Layer 5 of a small transformer language model trained on English Wikipedia (11 layers, counted from 0, width 128).
A neuron's activation on a vector x is squared ReLU(weights . x), where the dot is the dot product.

Input weights of the MLP neurons that the questions are about. A number n stands for (n - 128) times 0.0083.
n66: 135, 125, 120, 130, 125, 104, 108, 101, 165, 90, 108, 83, 92, 73, 96, 168, 115, 119, 85, 152, 73, 159, 147, 108, 159, 127, 108, 116, 179, 103, 126, 150, 188, 129, 39, 112, 115, 107, 148, 129, 99, 115, 133, 115, 109, 155, 87, 96, 159, 68, 84, 98, 113, 113, 88, 149, 211, 98, 115, 160, 135, 229, 112, 151, 111, 153, 121, 102, 110, 102, 139, 112, 141, 106, 109, 109, 82, 160, 73, 131, 141, 143, 139, 162, 183, 137, 139, 112, 140, 191, 78, 83, 173, 146, 115, 125, 155, 130, 149, 150, 68, 144, 198, 130, 73, 179, 139, 111, 49, 116, 120, 127, 165, 96, 164, 112, 149, 145, 84, 98, 99, 101, 85, 142, 122, 83, 147, 137
n96: 133, 129, 122, 85, 147, 125, 135, 59, 158, 169, 150, 141, 120, 120, 171, 73, 101, 141, 204, 123, 171, 137, 96, 43, 194, 136, 132, 166, 136, 91, 152, 108, 141, 157, 167, 149, 136, 131, 138, 133, 74, 128, 174, 58, 128, 107, 176, 118, 152, 173, 145, 61, 117, 148, 104, 114, 120, 155, 153, 158, 98, 132, 109, 147, 112, 80, 68, 172, 136, 122, 72, 97, 111, 117, 177, 156, 96, 132, 125, 121, 197, 102, 145, 178, 132, 96, 122, 151, 86, 174, 141, 42, 150, 123, 117, 167, 143, 174, 89, 78, 104, 119, 137, 159, 111, 74, 98, 181, 130, 185, 122, 156, 165, 102, 120, 157, 104, 120, 84, 158, 102, 76, 174, 135, 110, 154, 197, 88
n260: 160, 148, 173, 163, 135, 169, 82, 124, 127, 119, 155, 128, 105, 141, 109, 146, 135, 116, 173, 162, 174, 135, 168, 124, 178, 168, 91, 110, 127, 168, 149, 73, 109, 168, 105, 177, 142, 115, 164, 84, 141, 84, 69, 120, 116, 129, 136, 107, 123, 125, 101, 137, 126, 141, 122, 133, 158, 111, 154, 123, 97, 103, 92, 89, 105, 136, 111, 109, 163, 157, 158, 128, 106, 110, 163, 121, 99, 175, 178, 154, 151, 110, 122, 143, 151, 137, 150, 176, 112, 153, 143, 120, 146, 105, 119, 130, 100, 86, 96, 125, 111, 129, 153, 110, 123, 187, 110, 145, 173, 131, 158, 183, 172, 132, 123, 83, 130, 171, 141, 138, 108, 176, 139, 158, 153, 99, 122, 118
n264: 217, 154, 120, 125, 109, 164, 148, 73, 163, 84, 135, 122, 117, 103, 116, 120, 113, 71, 122, 115, 196, 121, 102, 123, 131, 114, 172, 174, 104, 112, 100, 107, 92, 130, 153, 60, 118, 176, 108, 88, 91, 87, 57, 132, 137, 167, 128, 92, 119, 87, 84, 126, 135, 153, 111, 128, 105, 114, 118, 144, 140, 112, 162, 139, 91, 80, 87, 110, 146, 173, 104, 124, 85, 94, 87, 119, 154, 162, 130, 153, 125, 89, 186, 73, 167, 185, 139, 111, 139, 98, 135, 92, 78, 80, 144, 218, 95, 148, 122, 117, 163, 155, 181, 158, 76, 147, 140, 174, 181, 108, 130, 112, 200, 155, 112, 141, 145, 122, 151, 82, 93, 154, 123, 134, 117, 116, 139, 131
n411: 111, 118, 102, 96, 142, 169, 53, 130, 140, 160, 105, 161, 78, 142, 144, 122, 141, 105, 121, 150, 164, 81, 130, 177, 201, 135, 149, 127, 49, 121, 144, 93, 152, 184, 178, 147, 148, 132, 103, 74, 107, 133, 143, 114, 159, 141, 142, 143, 125, 92, 86, 134, 151, 127, 61, 165, 122, 144, 134, 101, 131, 67, 164, 118, 120, 121, 162, 114, 106, 138, 140, 141, 171, 112, 111, 159, 131, 108, 151, 158, 151, 138, 183, 87, 100, 115, 135, 84, 138, 162, 138, 136, 170, 163, 97, 111, 129, 111, 118, 118, 128, 151, 145, 93, 99, 158, 119, 167, 151, 139, 157, 139, 123, 103, 171, 99, 41, 108, 106, 103, 105, 115, 108, 120, 172, 194, 145, 158
n421: 121, 123, 121, 188, 130, 140, 68, 95, 136, 106, 97, 99, 94, 92, 107, 62, 131, 115, 79, 185, 178, 136, 119, 135, 75, 119, 138, 116, 57, 114, 166, 118, 146, 157, 57, 110, 144, 25, 97, 137, 152, 79, 108, 113, 155, 122, 85, 101, 123, 150, 83, 129, 128, 139, 113, 132, 86, 147, 137, 183, 155, 140, 155, 182, 128, 129, 119, 98, 162, 143, 189, 152, 160, 107, 148, 145, 122, 178, 163, 130, 86, 148, 53, 122, 117, 125, 160, 144, 104, 119, 187, 150, 175, 131, 140, 135, 127, 107, 84, 127, 173, 82, 117, 88, 118, 108, 121, 146, 201, 91, 92, 142, 141, 104, 137, 157, 130, 105, 157, 137, 128, 140, 90, 138, 115, 89, 114, 173
n437: 106, 159, 145, 126, 115, 168, 176, 49, 179, 105, 123, 115, 78, 144, 161, 129, 129, 76, 155, 102, 157, 110, 99, 138, 108, 228, 126, 118, 142, 101, 172, 163, 156, 145, 114, 222, 196, 104, 174, 213, 81, 119, 119, 127, 53, 77, 99, 141, 145, 104, 155, 87, 151, 185, 155, 150, 85, 105, 176, 193, 185, 142, 147, 118, 112, 82, 132, 117, 177, 136, 134, 83, 110, 139, 158, 135, 192, 118, 135, 116, 127, 146, 37, 65, 110, 111, 108, 81, 194, 197, 18, 115, 112, 186, 99, 138, 102, 94, 127, 141, 95, 97, 137, 174, 110, 127, 140, 176, 32, 167, 99, 104, 123, 131, 112, 127, 146, 79, 70, 103, 130, 144, 99, 87, 110, 121, 163, 151
n443: 191, 125, 126, 112, 140, 109, 114, 125, 140, 134, 63, 120, 98, 152, 88, 108, 135, 186, 164, 108, 94, 200, 143, 156, 112, 112, 77, 151, 93, 127, 146, 138, 129, 110, 151, 171, 79, 158, 86, 107, 148, 159, 166, 113, 163, 84, 61, 131, 140, 151, 126, 127, 116, 106, 110, 109, 145, 111, 147, 91, 130, 132, 107, 175, 130, 171, 105, 184, 167, 166, 116, 84, 122, 148, 72, 189, 121, 111, 112, 62, 119, 112, 113, 122, 107, 119, 83, 134, 122, 167, 126, 135, 59, 117, 105, 136, 101, 134, 133, 126, 99, 137, 154, 122, 103, 103, 176, 158, 129, 124, 117, 93, 123, 47, 179, 108, 132, 100, 138, 137, 157, 121, 112, 93, 66, 99, 177, 115
n464: 150, 91, 106, 117, 163, 115, 81, 150, 135, 131, 179, 115, 161, 86, 117, 105, 133, 170, 132, 122, 59, 129, 140, 91, 106, 151, 143, 152, 168, 89, 117, 161, 149, 78, 69, 142, 145, 139, 113, 142, 130, 87, 128, 135, 130, 101, 122, 133, 121, 106, 176, 114, 167, 152, 115, 165, 182, 101, 150, 122, 186, 142, 162, 83, 130, 154, 135, 171, 123, 159, 187, 125, 151, 117, 213, 131, 123, 134, 104, 108, 39, 116, 149, 165, 92, 85, 125, 162, 134, 111, 112, 114, 195, 167, 142, 108, 69, 168, 151, 118, 167, 71, 152, 125, 129, 185, 139, 112, 108, 130, 230, 151, 126, 108, 114, 123, 147, 112, 144, 80, 129, 137, 161, 115, 136, 171, 120, 105
n499: 179, 109, 145, 174, 91, 127, 96, 112, 162, 140, 121, 101, 114, 118, 124, 144, 139, 124, 101, 122, 108, 140, 105, 172, 108, 165, 116, 134, 107, 136, 118, 152, 129, 135, 114, 161, 138, 74, 145, 120, 249, 127, 175, 127, 173, 134, 107, 103, 135, 139, 135, 88, 94, 136, 135, 144, 161, 134, 98, 136, 127, 137, 135, 108, 178, 79, 108, 97, 126, 115, 151, 94, 84, 113, 133, 104, 103, 119, 174, 127, 205, 141, 99, 115, 147, 146, 162, 117, 170, 142, 72, 121, 80, 115, 71, 67, 128, 86, 171, 137, 162, 150, 173, 91, 111, 85, 105, 135, 146, 122, 121, 137, 149, 138, 105, 143, 147, 184, 141, 188, 76, 168, 95, 152, 158, 160, 103, 126
n511: 149, 199, 125, 138, 116, 134, 124, 169, 174, 125, 73, 108, 169, 124, 115, 104, 128, 123, 73, 141, 122, 119, 123, 83, 119, 163, 104, 164, 94, 133, 129, 195, 80, 17, 120, 109, 170, 145, 185, 110, 130, 135, 113, 113, 147, 161, 149, 134, 111, 125, 118, 113, 90, 140, 69, 190, 74, 76, 126, 191, 69, 192, 173, 107, 125, 117, 119, 101, 83, 70, 171, 181, 121, 141, 124, 118, 146, 99, 114, 134, 192, 147, 176, 125, 130, 83, 90, 103, 189, 72, 84, 134, 130, 175, 110, 170, 78, 138, 103, 119, 128, 88, 124, 149, 106, 118, 129, 178, 115, 106, 117, 159, 111, 104, 86, 73, 105, 109, 103, 195, 100, 98, 121, 119, 105, 155, 116, 78

Each question shows a token from some text and the vector x that enters the MLP there. A number n stands for (n - 128) times 0.027.

" Wi": 101, 132, 161, 64, 132, 123, 129, 135, 133, 126, 115, 145, 155, 136, 122, 112, 136, 129, 134, 75, 130, 109, 115, 122, 138, 129, 127, 96, 111, 127, 127, 152, 116, 140, 121, 144, 98, 134, 154, 128, 114, 143, 82, 126, 133, 114, 143, 131, 143, 134, 130, 119, 125, 100, 137, 129, 107, 75, 117, 124, 125, 136, 134, 123, 189, 145, 117, 138, 110, 130, 137, 154, 127, 128, 136, 136, 139, 107, 133, 122, 148, 138, 113, 121, 111, 143, 137, 126, 117, 140, 130, 118, 139, 121, 151, 104, 137, 119, 118, 129, 139, 151, 127, 134, 93, 124, 95, 93, 113, 123, 129, 121, 138, 135, 120, 141, 89, 119, 118, 124, 142, 116, 142, 138, 135, 86, 135, 145
The two highest activations, in order: n437, n96

"s": 100, 136, 159, 90, 127, 136, 121, 126, 133, 108, 126, 154, 153, 142, 116, 133, 121, 127, 132, 77, 113, 118, 142, 128, 134, 125, 115, 110, 92, 126, 151, 142, 110, 116, 121, 149, 120, 128, 129, 127, 119, 120, 73, 134, 115, 136, 137, 139, 130, 127, 129, 115, 123, 86, 127, 129, 120, 69, 142, 103, 132, 126, 118, 114, 187, 153, 133, 138, 105, 117, 131, 154, 136, 128, 129, 118, 141, 105, 112, 124, 133, 150, 117, 136, 104, 136, 127, 115, 135, 153, 125, 111, 143, 117, 156, 110, 126, 129, 112, 129, 108, 142, 136, 133, 125, 143, 118, 143, 134, 146, 138, 128, 122, 139, 116, 152, 125, 126, 91, 123, 134, 119, 137, 122, 116, 74, 138, 140
The two highest activations, in order: n437, n511

".": 108, 136, 160, 101, 115, 136, 125, 141, 136, 112, 135, 139, 155, 149, 116, 133, 118, 126, 131, 55, 127, 104, 126, 130, 126, 115, 132, 111, 107, 121, 128, 142, 120, 113, 131, 126, 102, 126, 132, 118, 136, 125, 114, 119, 133, 118, 135, 134, 136, 115, 138, 117, 108, 99, 128, 118, 125, 98, 128, 121, 122, 127, 141, 123, 214, 135, 117, 119, 121, 135, 130, 172, 141, 126, 131, 133, 128, 112, 127, 116, 141, 145, 112, 117, 106, 143, 165, 134, 113, 128, 132, 116, 133, 123, 151, 108, 122, 119, 102, 131, 115, 118, 132, 130, 105, 125, 106, 127, 128, 120, 130, 129, 127, 153, 124, 126, 103, 124, 107, 120, 140, 156, 128, 157, 117, 90, 131, 142
Which neuron lights up most? n511

" Republic": 113, 115, 172, 113, 122, 124, 136, 126, 130, 116, 126, 163, 154, 142, 104, 129, 116, 137, 134, 69, 135, 118, 135, 127, 127, 128, 130, 112, 118, 140, 122, 152, 119, 122, 114, 133, 85, 125, 125, 116, 125, 131, 83, 118, 117, 135, 140, 129, 134, 119, 127, 114, 114, 101, 144, 119, 119, 98, 136, 135, 145, 137, 127, 137, 214, 154, 135, 133, 132, 128, 144, 130, 140, 144, 129, 140, 139, 98, 121, 129, 126, 135, 116, 125, 104, 153, 125, 128, 111, 135, 129, 120, 145, 103, 157, 111, 131, 132, 117, 136, 138, 134, 124, 131, 116, 139, 106, 114, 125, 149, 132, 134, 140, 135, 109, 151, 111, 127, 103, 107, 140, 150, 139, 143, 127, 97, 132, 143
Which neuron lights up most? n464

"af": 117, 123, 136, 75, 123, 115, 124, 114, 129, 122, 133, 131, 136, 153, 116, 125, 133, 129, 116, 79, 119, 113, 128, 148, 139, 113, 129, 139, 136, 121, 107, 137, 118, 115, 138, 122, 69, 117, 159, 127, 127, 131, 103, 114, 136, 139, 133, 121, 130, 119, 121, 135, 121, 79, 143, 122, 131, 83, 126, 135, 129, 124, 152, 121, 170, 124, 123, 132, 111, 129, 133, 174, 138, 122, 134, 144, 128, 112, 147, 127, 136, 164, 107, 131, 103, 140, 159, 149, 123, 136, 126, 115, 165, 129, 166, 100, 128, 132, 100, 128, 121, 132, 135, 138, 105, 124, 119, 98, 146, 128, 121, 142, 120, 156, 121, 153, 104, 125, 118, 128, 124, 135, 122, 152, 130, 111, 144, 153
Which neuron lights up most? n411

" ele": 123, 123, 144, 123, 124, 120, 126, 127, 132, 131, 142, 136, 152, 177, 115, 114, 123, 115, 125, 74, 116, 134, 106, 126, 125, 136, 128, 108, 98, 135, 121, 135, 113, 104, 142, 133, 129, 137, 139, 133, 115, 145, 80, 136, 139, 120, 138, 125, 144, 139, 131, 115, 118, 91, 128, 122, 131, 97, 120, 102, 131, 131, 145, 121, 203, 150, 133, 122, 115, 141, 134, 140, 135, 150, 106, 142, 137, 100, 135, 129, 156, 152, 121, 120, 112, 134, 117, 127, 121, 130, 127, 108, 142, 105, 152, 109, 131, 118, 135, 132, 146, 136, 119, 123, 131, 117, 75, 93, 131, 138, 134, 124, 122, 127, 130, 156, 104, 117, 105, 120, 136, 141, 139, 144, 121, 80, 132, 120
Which three neurons fire most, strongest first? n443, n511, n499

" |": 116, 126, 153, 104, 122, 125, 121, 141, 131, 102, 129, 146, 153, 138, 105, 134, 126, 125, 134, 55, 141, 119, 115, 125, 141, 112, 133, 105, 120, 121, 127, 124, 111, 125, 131, 138, 98, 115, 132, 113, 126, 129, 115, 126, 133, 120, 135, 143, 129, 126, 141, 110, 103, 103, 138, 117, 120, 98, 130, 120, 142, 123, 138, 122, 209, 135, 120, 133, 103, 131, 131, 158, 136, 128, 124, 135, 128, 119, 125, 130, 137, 141, 116, 111, 106, 152, 154, 130, 127, 120, 127, 109, 145, 110, 145, 112, 131, 123, 103, 134, 115, 123, 129, 127, 103, 130, 115, 139, 130, 135, 130, 120, 127, 147, 121, 124, 110, 135, 99, 121, 143, 144, 132, 146, 121, 72, 128, 154
Which neuron lights up most? n260

" 9": 86, 114, 152, 95, 125, 141, 130, 123, 136, 110, 136, 138, 140, 131, 122, 141, 117, 130, 141, 98, 108, 123, 125, 124, 141, 112, 129, 98, 115, 132, 130, 142, 121, 118, 120, 133, 94, 123, 120, 116, 113, 140, 107, 129, 130, 132, 145, 135, 129, 135, 108, 127, 116, 112, 137, 123, 112, 110, 124, 141, 134, 120, 117, 138, 210, 142, 118, 135, 126, 125, 131, 157, 124, 124, 129, 127, 117, 108, 128, 122, 134, 154, 111, 119, 112, 158, 145, 132, 119, 115, 127, 121, 143, 101, 159, 114, 120, 129, 97, 145, 121, 136, 127, 142, 100, 120, 99, 83, 123, 134, 135, 134, 118, 143, 121, 166, 109, 108, 116, 136, 138, 140, 135, 157, 132, 65, 140, 136
Which neuron lights up most? n421

"ure": 117, 120, 158, 112, 117, 118, 120, 126, 140, 129, 129, 143, 153, 157, 104, 129, 112, 133, 150, 86, 119, 131, 117, 124, 132, 108, 131, 113, 114, 132, 138, 147, 106, 113, 123, 134, 102, 135, 133, 133, 126, 127, 109, 122, 130, 118, 129, 139, 140, 126, 126, 120, 117, 100, 127, 117, 115, 95, 115, 126, 127, 131, 134, 108, 213, 139, 133, 157, 138, 128, 139, 140, 150, 142, 130, 126, 108, 116, 128, 121, 140, 136, 114, 124, 117, 133, 124, 134, 118, 133, 123, 130, 145, 102, 156, 103, 135, 131, 114, 126, 142, 134, 133, 141, 102, 137, 102, 114, 157, 118, 119, 122, 130, 128, 117, 166, 106, 125, 104, 138, 162, 120, 145, 133, 126, 74, 128, 137
The most active neuron and its activation: n443, at about 1.6

"ult": 142, 139, 144, 77, 108, 144, 121, 134, 138, 125, 124, 152, 157, 119, 99, 125, 115, 131, 138, 80, 123, 127, 120, 126, 138, 117, 134, 112, 103, 117, 130, 138, 113, 119, 114, 130, 116, 126, 114, 150, 116, 134, 106, 132, 137, 129, 131, 129, 141, 135, 151, 101, 113, 102, 142, 116, 119, 88, 143, 120, 123, 118, 120, 120, 183, 150, 139, 140, 126, 125, 135, 145, 151, 137, 118, 149, 113, 98, 141, 131, 135, 151, 116, 128, 136, 130, 115, 132, 111, 127, 130, 125, 139, 99, 132, 108, 133, 117, 93, 120, 118, 151, 118, 140, 112, 122, 99, 113, 140, 128, 119, 128, 124, 134, 121, 168, 115, 129, 115, 134, 132, 114, 129, 160, 133, 95, 156, 137
The two highest activations, in order: n96, n443

"y": 107, 130, 160, 127, 119, 120, 125, 126, 138, 143, 123, 150, 148, 135, 107, 109, 121, 124, 136, 90, 123, 114, 130, 136, 135, 123, 120, 117, 104, 119, 131, 139, 113, 133, 123, 139, 107, 125, 123, 130, 123, 120, 99, 121, 125, 123, 137, 122, 124, 137, 122, 111, 111, 101, 139, 131, 115, 80, 144, 128, 126, 137, 133, 125, 216, 135, 139, 141, 131, 118, 130, 158, 146, 136, 124, 129, 125, 111, 122, 130, 135, 152, 101, 119, 133, 134, 141, 143, 113, 135, 120, 130, 150, 108, 135, 115, 135, 127, 102, 129, 123, 139, 131, 137, 112, 142, 97, 124, 139, 115, 139, 128, 124, 141, 120, 171, 110, 126, 91, 132, 141, 132, 140, 160, 125, 77, 142, 154
The most active neuron and its activation: n421, at about 2

" John": 95, 119, 142, 99, 120, 127, 122, 129, 139, 115, 125, 162, 164, 140, 124, 117, 117, 131, 148, 82, 131, 122, 113, 124, 134, 116, 130, 92, 102, 130, 133, 154, 103, 132, 126, 147, 115, 129, 123, 118, 142, 123, 107, 119, 132, 127, 142, 117, 133, 141, 120, 114, 114, 100, 134, 131, 131, 107, 134, 131, 136, 129, 118, 109, 211, 143, 125, 122, 103, 137, 137, 154, 130, 133, 124, 146, 129, 98, 131, 129, 134, 135, 112, 119, 110, 152, 132, 134, 136, 145, 133, 114, 139, 123, 157, 105, 135, 117, 121, 147, 135, 146, 123, 126, 114, 129, 102, 106, 144, 126, 138, 115, 135, 157, 120, 151, 113, 130, 120, 116, 144, 146, 143, 146, 131, 82, 135, 136
Which neuron lights up most? n499

" II": 102, 117, 171, 106, 127, 122, 134, 122, 136, 120, 123, 151, 156, 131, 122, 120, 124, 142, 142, 86, 140, 117, 132, 133, 139, 130, 130, 102, 93, 134, 135, 143, 110, 133, 120, 131, 93, 129, 138, 116, 107, 119, 92, 127, 128, 116, 144, 114, 121, 127, 135, 120, 118, 100, 144, 119, 127, 84, 143, 134, 131, 126, 133, 127, 194, 160, 131, 143, 119, 120, 142, 161, 149, 130, 131, 125, 131, 112, 121, 114, 136, 129, 125, 122, 104, 152, 139, 139, 107, 128, 134, 115, 124, 122, 146, 107, 112, 133, 94, 122, 117, 142, 140, 131, 103, 131, 119, 117, 126, 125, 136, 118, 124, 145, 132, 150, 120, 119, 112, 117, 136, 143, 143, 158, 122, 82, 132, 159
Which neuron lights up most? n260

" in": 108, 128, 144, 101, 117, 123, 114, 140, 134, 104, 138, 149, 143, 150, 115, 126, 126, 135, 132, 71, 128, 115, 119, 132, 142, 116, 133, 126, 124, 136, 133, 126, 111, 123, 133, 129, 98, 126, 138, 115, 123, 126, 112, 129, 128, 142, 134, 134, 135, 127, 130, 106, 102, 110, 142, 107, 130, 96, 127, 127, 133, 127, 136, 110, 212, 136, 129, 137, 101, 132, 130, 149, 132, 131, 123, 125, 136, 107, 113, 127, 130, 156, 108, 119, 102, 148, 161, 121, 131, 143, 127, 114, 136, 95, 138, 110, 123, 125, 97, 141, 133, 128, 129, 135, 94, 132, 78, 124, 126, 123, 125, 121, 123, 154, 114, 138, 109, 132, 114, 125, 139, 141, 136, 153, 123, 97, 121, 147
Which neuron lights up most? n499

" St": 95, 122, 157, 88, 124, 134, 117, 111, 136, 117, 120, 170, 156, 156, 114, 119, 112, 133, 121, 83, 138, 111, 147, 121, 151, 127, 134, 116, 111, 142, 138, 139, 95, 129, 126, 145, 126, 134, 128, 117, 115, 127, 86, 147, 136, 113, 133, 145, 155, 132, 131, 122, 122, 85, 120, 109, 118, 99, 136, 127, 133, 140, 137, 118, 183, 146, 129, 131, 108, 121, 132, 153, 128, 137, 125, 144, 134, 110, 117, 124, 151, 137, 111, 134, 112, 138, 128, 130, 120, 143, 131, 118, 149, 124, 133, 97, 130, 139, 133, 133, 130, 146, 138, 119, 104, 123, 90, 98, 133, 137, 133, 119, 127, 132, 118, 141, 114, 140, 123, 124, 140, 123, 130, 139, 126, 53, 145, 140
The two highest activations, in order: n411, n260

"'": 105, 126, 146, 104, 124, 131, 121, 134, 121, 109, 123, 142, 146, 144, 104, 120, 119, 125, 141, 81, 119, 121, 133, 118, 138, 124, 134, 103, 113, 130, 135, 144, 117, 122, 111, 126, 106, 117, 145, 121, 131, 116, 108, 138, 136, 127, 126, 122, 122, 139, 124, 124, 107, 103, 147, 127, 126, 79, 137, 122, 140, 119, 147, 121, 209, 140, 105, 129, 108, 129, 129, 165, 144, 135, 133, 130, 124, 126, 136, 118, 121, 153, 124, 120, 105, 148, 141, 137, 121, 135, 125, 115, 119, 106, 132, 102, 128, 131, 105, 128, 126, 140, 139, 130, 100, 135, 122, 116, 130, 136, 131, 128, 124, 170, 124, 135, 118, 123, 109, 122, 127, 133, 145, 165, 120, 79, 115, 156
The most active neuron and its activation: n260, at about 0.34

"ch": 101, 135, 153, 117, 120, 131, 141, 131, 138, 145, 131, 168, 152, 143, 103, 126, 114, 121, 139, 92, 118, 114, 129, 127, 149, 122, 131, 96, 114, 129, 135, 129, 109, 118, 130, 130, 104, 126, 134, 139, 123, 121, 92, 136, 124, 118, 139, 109, 118, 131, 129, 108, 121, 85, 128, 117, 117, 87, 142, 116, 127, 136, 128, 131, 222, 150, 139, 135, 122, 120, 129, 137, 140, 132, 135, 132, 134, 115, 122, 134, 154, 142, 105, 129, 123, 127, 123, 125, 133, 142, 123, 114, 145, 125, 143, 116, 128, 139, 114, 121, 115, 138, 129, 139, 105, 133, 103, 120, 148, 121, 123, 138, 129, 162, 128, 159, 112, 121, 98, 125, 134, 120, 136, 147, 134, 85, 138, 152
Which neuron lights up most? n96

" graduated": 123, 106, 144, 109, 118, 148, 115, 138, 137, 96, 138, 137, 142, 134, 113, 130, 119, 121, 133, 57, 129, 137, 124, 129, 139, 110, 127, 129, 100, 135, 119, 147, 115, 103, 119, 136, 109, 132, 160, 101, 136, 119, 100, 119, 132, 107, 134, 130, 134, 126, 121, 119, 121, 90, 128, 125, 126, 117, 143, 118, 141, 127, 153, 112, 195, 134, 133, 129, 101, 128, 130, 161, 150, 141, 126, 116, 142, 95, 133, 123, 136, 125, 99, 120, 117, 138, 129, 133, 118, 125, 134, 114, 127, 99, 142, 99, 133, 128, 104, 133, 127, 128, 131, 130, 99, 118, 106, 112, 143, 123, 138, 126, 132, 148, 129, 132, 99, 142, 99, 123, 146, 143, 138, 154, 131, 90, 127, 132
Which three neurons fire most, strongest first? n499, n260, n511

" (": 122, 124, 144, 95, 123, 128, 128, 125, 132, 121, 125, 143, 141, 142, 122, 121, 126, 125, 144, 51, 125, 112, 126, 119, 146, 103, 134, 87, 106, 135, 133, 138, 120, 120, 130, 124, 66, 129, 132, 129, 114, 135, 88, 123, 139, 126, 131, 145, 131, 133, 121, 117, 115, 95, 144, 126, 112, 97, 124, 120, 137, 123, 137, 120, 202, 140, 121, 138, 123, 127, 127, 151, 135, 129, 128, 125, 122, 121, 115, 126, 142, 145, 123, 112, 104, 150, 164, 122, 125, 124, 127, 116, 139, 94, 140, 112, 117, 105, 110, 140, 115, 135, 131, 132, 95, 130, 117, 131, 120, 120, 133, 126, 131, 155, 118, 139, 122, 136, 99, 125, 132, 145, 131, 149, 118, 96, 135, 156
The most active neuron and its activation: n264, at about 0.48

" featuring": 116, 115, 138, 101, 115, 126, 111, 135, 137, 100, 121, 138, 144, 172, 119, 137, 119, 125, 136, 57, 132, 136, 123, 131, 130, 119, 140, 110, 131, 133, 128, 129, 125, 113, 127, 138, 102, 122, 144, 106, 132, 115, 109, 124, 127, 136, 128, 124, 130, 121, 127, 120, 111, 112, 145, 112, 136, 112, 126, 126, 125, 128, 137, 103, 218, 135, 116, 123, 114, 121, 136, 149, 129, 134, 135, 122, 122, 108, 112, 123, 149, 153, 111, 120, 102, 150, 148, 132, 124, 124, 127, 114, 140, 100, 144, 99, 127, 126, 95, 138, 118, 139, 125, 123, 103, 133, 106, 121, 134, 128, 125, 113, 122, 152, 121, 140, 116, 124, 105, 116, 147, 142, 141, 152, 126, 90, 119, 147
The most active neuron and its activation: n499, at about 1.1

"ics": 111, 123, 159, 99, 118, 126, 121, 131, 134, 131, 122, 151, 152, 140, 106, 121, 116, 132, 145, 92, 120, 120, 134, 131, 139, 119, 131, 117, 112, 123, 133, 150, 112, 122, 130, 143, 107, 131, 124, 129, 126, 120, 96, 123, 120, 131, 148, 124, 118, 118, 122, 99, 114, 122, 141, 131, 122, 102, 144, 120, 135, 138, 129, 118, 221, 149, 129, 144, 121, 115, 131, 165, 154, 133, 125, 139, 121, 111, 115, 132, 127, 162, 105, 132, 114, 135, 137, 133, 122, 141, 133, 124, 131, 116, 145, 114, 127, 130, 99, 122, 119, 133, 135, 135, 105, 138, 119, 128, 134, 134, 131, 126, 125, 128, 119, 168, 118, 132, 85, 125, 125, 137, 138, 159, 122, 90, 134, 155
Which neuron lights up most? n96

" of": 96, 121, 142, 80, 122, 128, 116, 134, 132, 119, 133, 155, 144, 131, 115, 122, 124, 144, 141, 78, 128, 107, 122, 135, 139, 121, 129, 113, 108, 134, 145, 138, 108, 121, 116, 129, 119, 130, 124, 103, 115, 132, 102, 143, 129, 125, 132, 145, 124, 130, 117, 117, 107, 93, 134, 117, 126, 92, 146, 119, 139, 135, 124, 112, 211, 147, 129, 138, 97, 139, 134, 151, 131, 131, 137, 140, 140, 117, 121, 123, 139, 137, 103, 124, 126, 143, 141, 128, 125, 144, 129, 109, 135, 116, 142, 115, 119, 117, 99, 131, 111, 131, 139, 130, 112, 130, 90, 127, 151, 128, 130, 111, 127, 152, 116, 145, 110, 116, 106, 115, 139, 129, 140, 150, 128, 81, 129, 137
The two highest activations, in order: n411, n260

"=": 119, 130, 149, 87, 130, 141, 121, 118, 124, 117, 133, 157, 138, 147, 105, 126, 128, 145, 133, 62, 133, 119, 124, 139, 126, 113, 132, 94, 124, 128, 132, 148, 119, 97, 127, 116, 83, 113, 131, 110, 139, 111, 122, 142, 129, 132, 145, 139, 135, 121, 135, 115, 120, 112, 146, 120, 122, 102, 129, 117, 131, 131, 134, 117, 209, 147, 123, 125, 101, 125, 132, 169, 142, 137, 142, 131, 122, 115, 130, 124, 139, 141, 106, 106, 106, 140, 141, 132, 140, 134, 122, 136, 129, 119, 138, 109, 138, 122, 102, 134, 122, 119, 129, 140, 102, 126, 90, 115, 119, 119, 137, 120, 113, 142, 114, 134, 96, 129, 121, 131, 141, 135, 125, 143, 108, 93, 147, 146
Which neuron lights up most? n511

"\"": 121, 120, 159, 120, 127, 139, 138, 127, 130, 125, 135, 145, 148, 182, 124, 136, 113, 136, 141, 70, 123, 114, 133, 128, 133, 119, 133, 93, 110, 124, 134, 140, 110, 118, 120, 138, 101, 112, 127, 124, 131, 135, 116, 124, 122, 136, 142, 118, 124, 133, 116, 123, 115, 108, 146, 116, 124, 93, 126, 134, 134, 130, 148, 119, 207, 143, 116, 132, 103, 139, 117, 150, 140, 138, 130, 126, 125, 122, 127, 124, 141, 146, 110, 112, 82, 143, 133, 138, 114, 137, 122, 121, 131, 93, 147, 96, 121, 126, 102, 128, 125, 140, 133, 121, 102, 141, 105, 107, 145, 126, 138, 128, 133, 156, 125, 148, 118, 129, 97, 123, 129, 141, 134, 154, 118, 95, 124, 159
Which neuron lights up most? n499

"gy": 113, 127, 160, 108, 115, 133, 137, 136, 144, 125, 121, 146, 146, 146, 106, 123, 110, 131, 146, 97, 104, 124, 132, 127, 142, 130, 134, 105, 93, 133, 121, 144, 120, 129, 129, 130, 89, 130, 121, 133, 124, 118, 95, 139, 113, 128, 136, 119, 130, 135, 132, 125, 120, 116, 146, 123, 125, 84, 140, 123, 135, 128, 129, 127, 225, 151, 132, 144, 116, 119, 134, 136, 138, 143, 127, 133, 126, 113, 126, 129, 129, 147, 114, 126, 98, 135, 128, 137, 101, 134, 120, 105, 158, 105, 176, 102, 129, 124, 126, 129, 134, 135, 128, 131, 110, 142, 133, 130, 142, 117, 134, 122, 134, 133, 119, 161, 112, 128, 108, 128, 142, 133, 140, 154, 130, 81, 124, 149
Which neuron lights up most? n443

"′": 113, 125, 146, 63, 124, 134, 129, 124, 137, 114, 122, 134, 141, 166, 114, 138, 121, 135, 142, 54, 140, 118, 120, 137, 146, 117, 140, 89, 105, 114, 138, 149, 99, 122, 134, 136, 104, 141, 131, 124, 123, 130, 93, 137, 140, 123, 154, 133, 123, 125, 120, 123, 122, 92, 133, 118, 119, 99, 130, 121, 150, 118, 163, 124, 203, 139, 138, 135, 109, 132, 139, 165, 144, 126, 126, 136, 129, 120, 133, 125, 142, 130, 124, 113, 97, 138, 146, 117, 114, 132, 125, 125, 135, 114, 137, 103, 124, 122, 123, 131, 132, 132, 137, 122, 86, 133, 96, 102, 128, 110, 138, 128, 129, 141, 125, 143, 107, 134, 112, 115, 151, 125, 131, 152, 126, 96, 140, 145
Which neuron lights up most? n411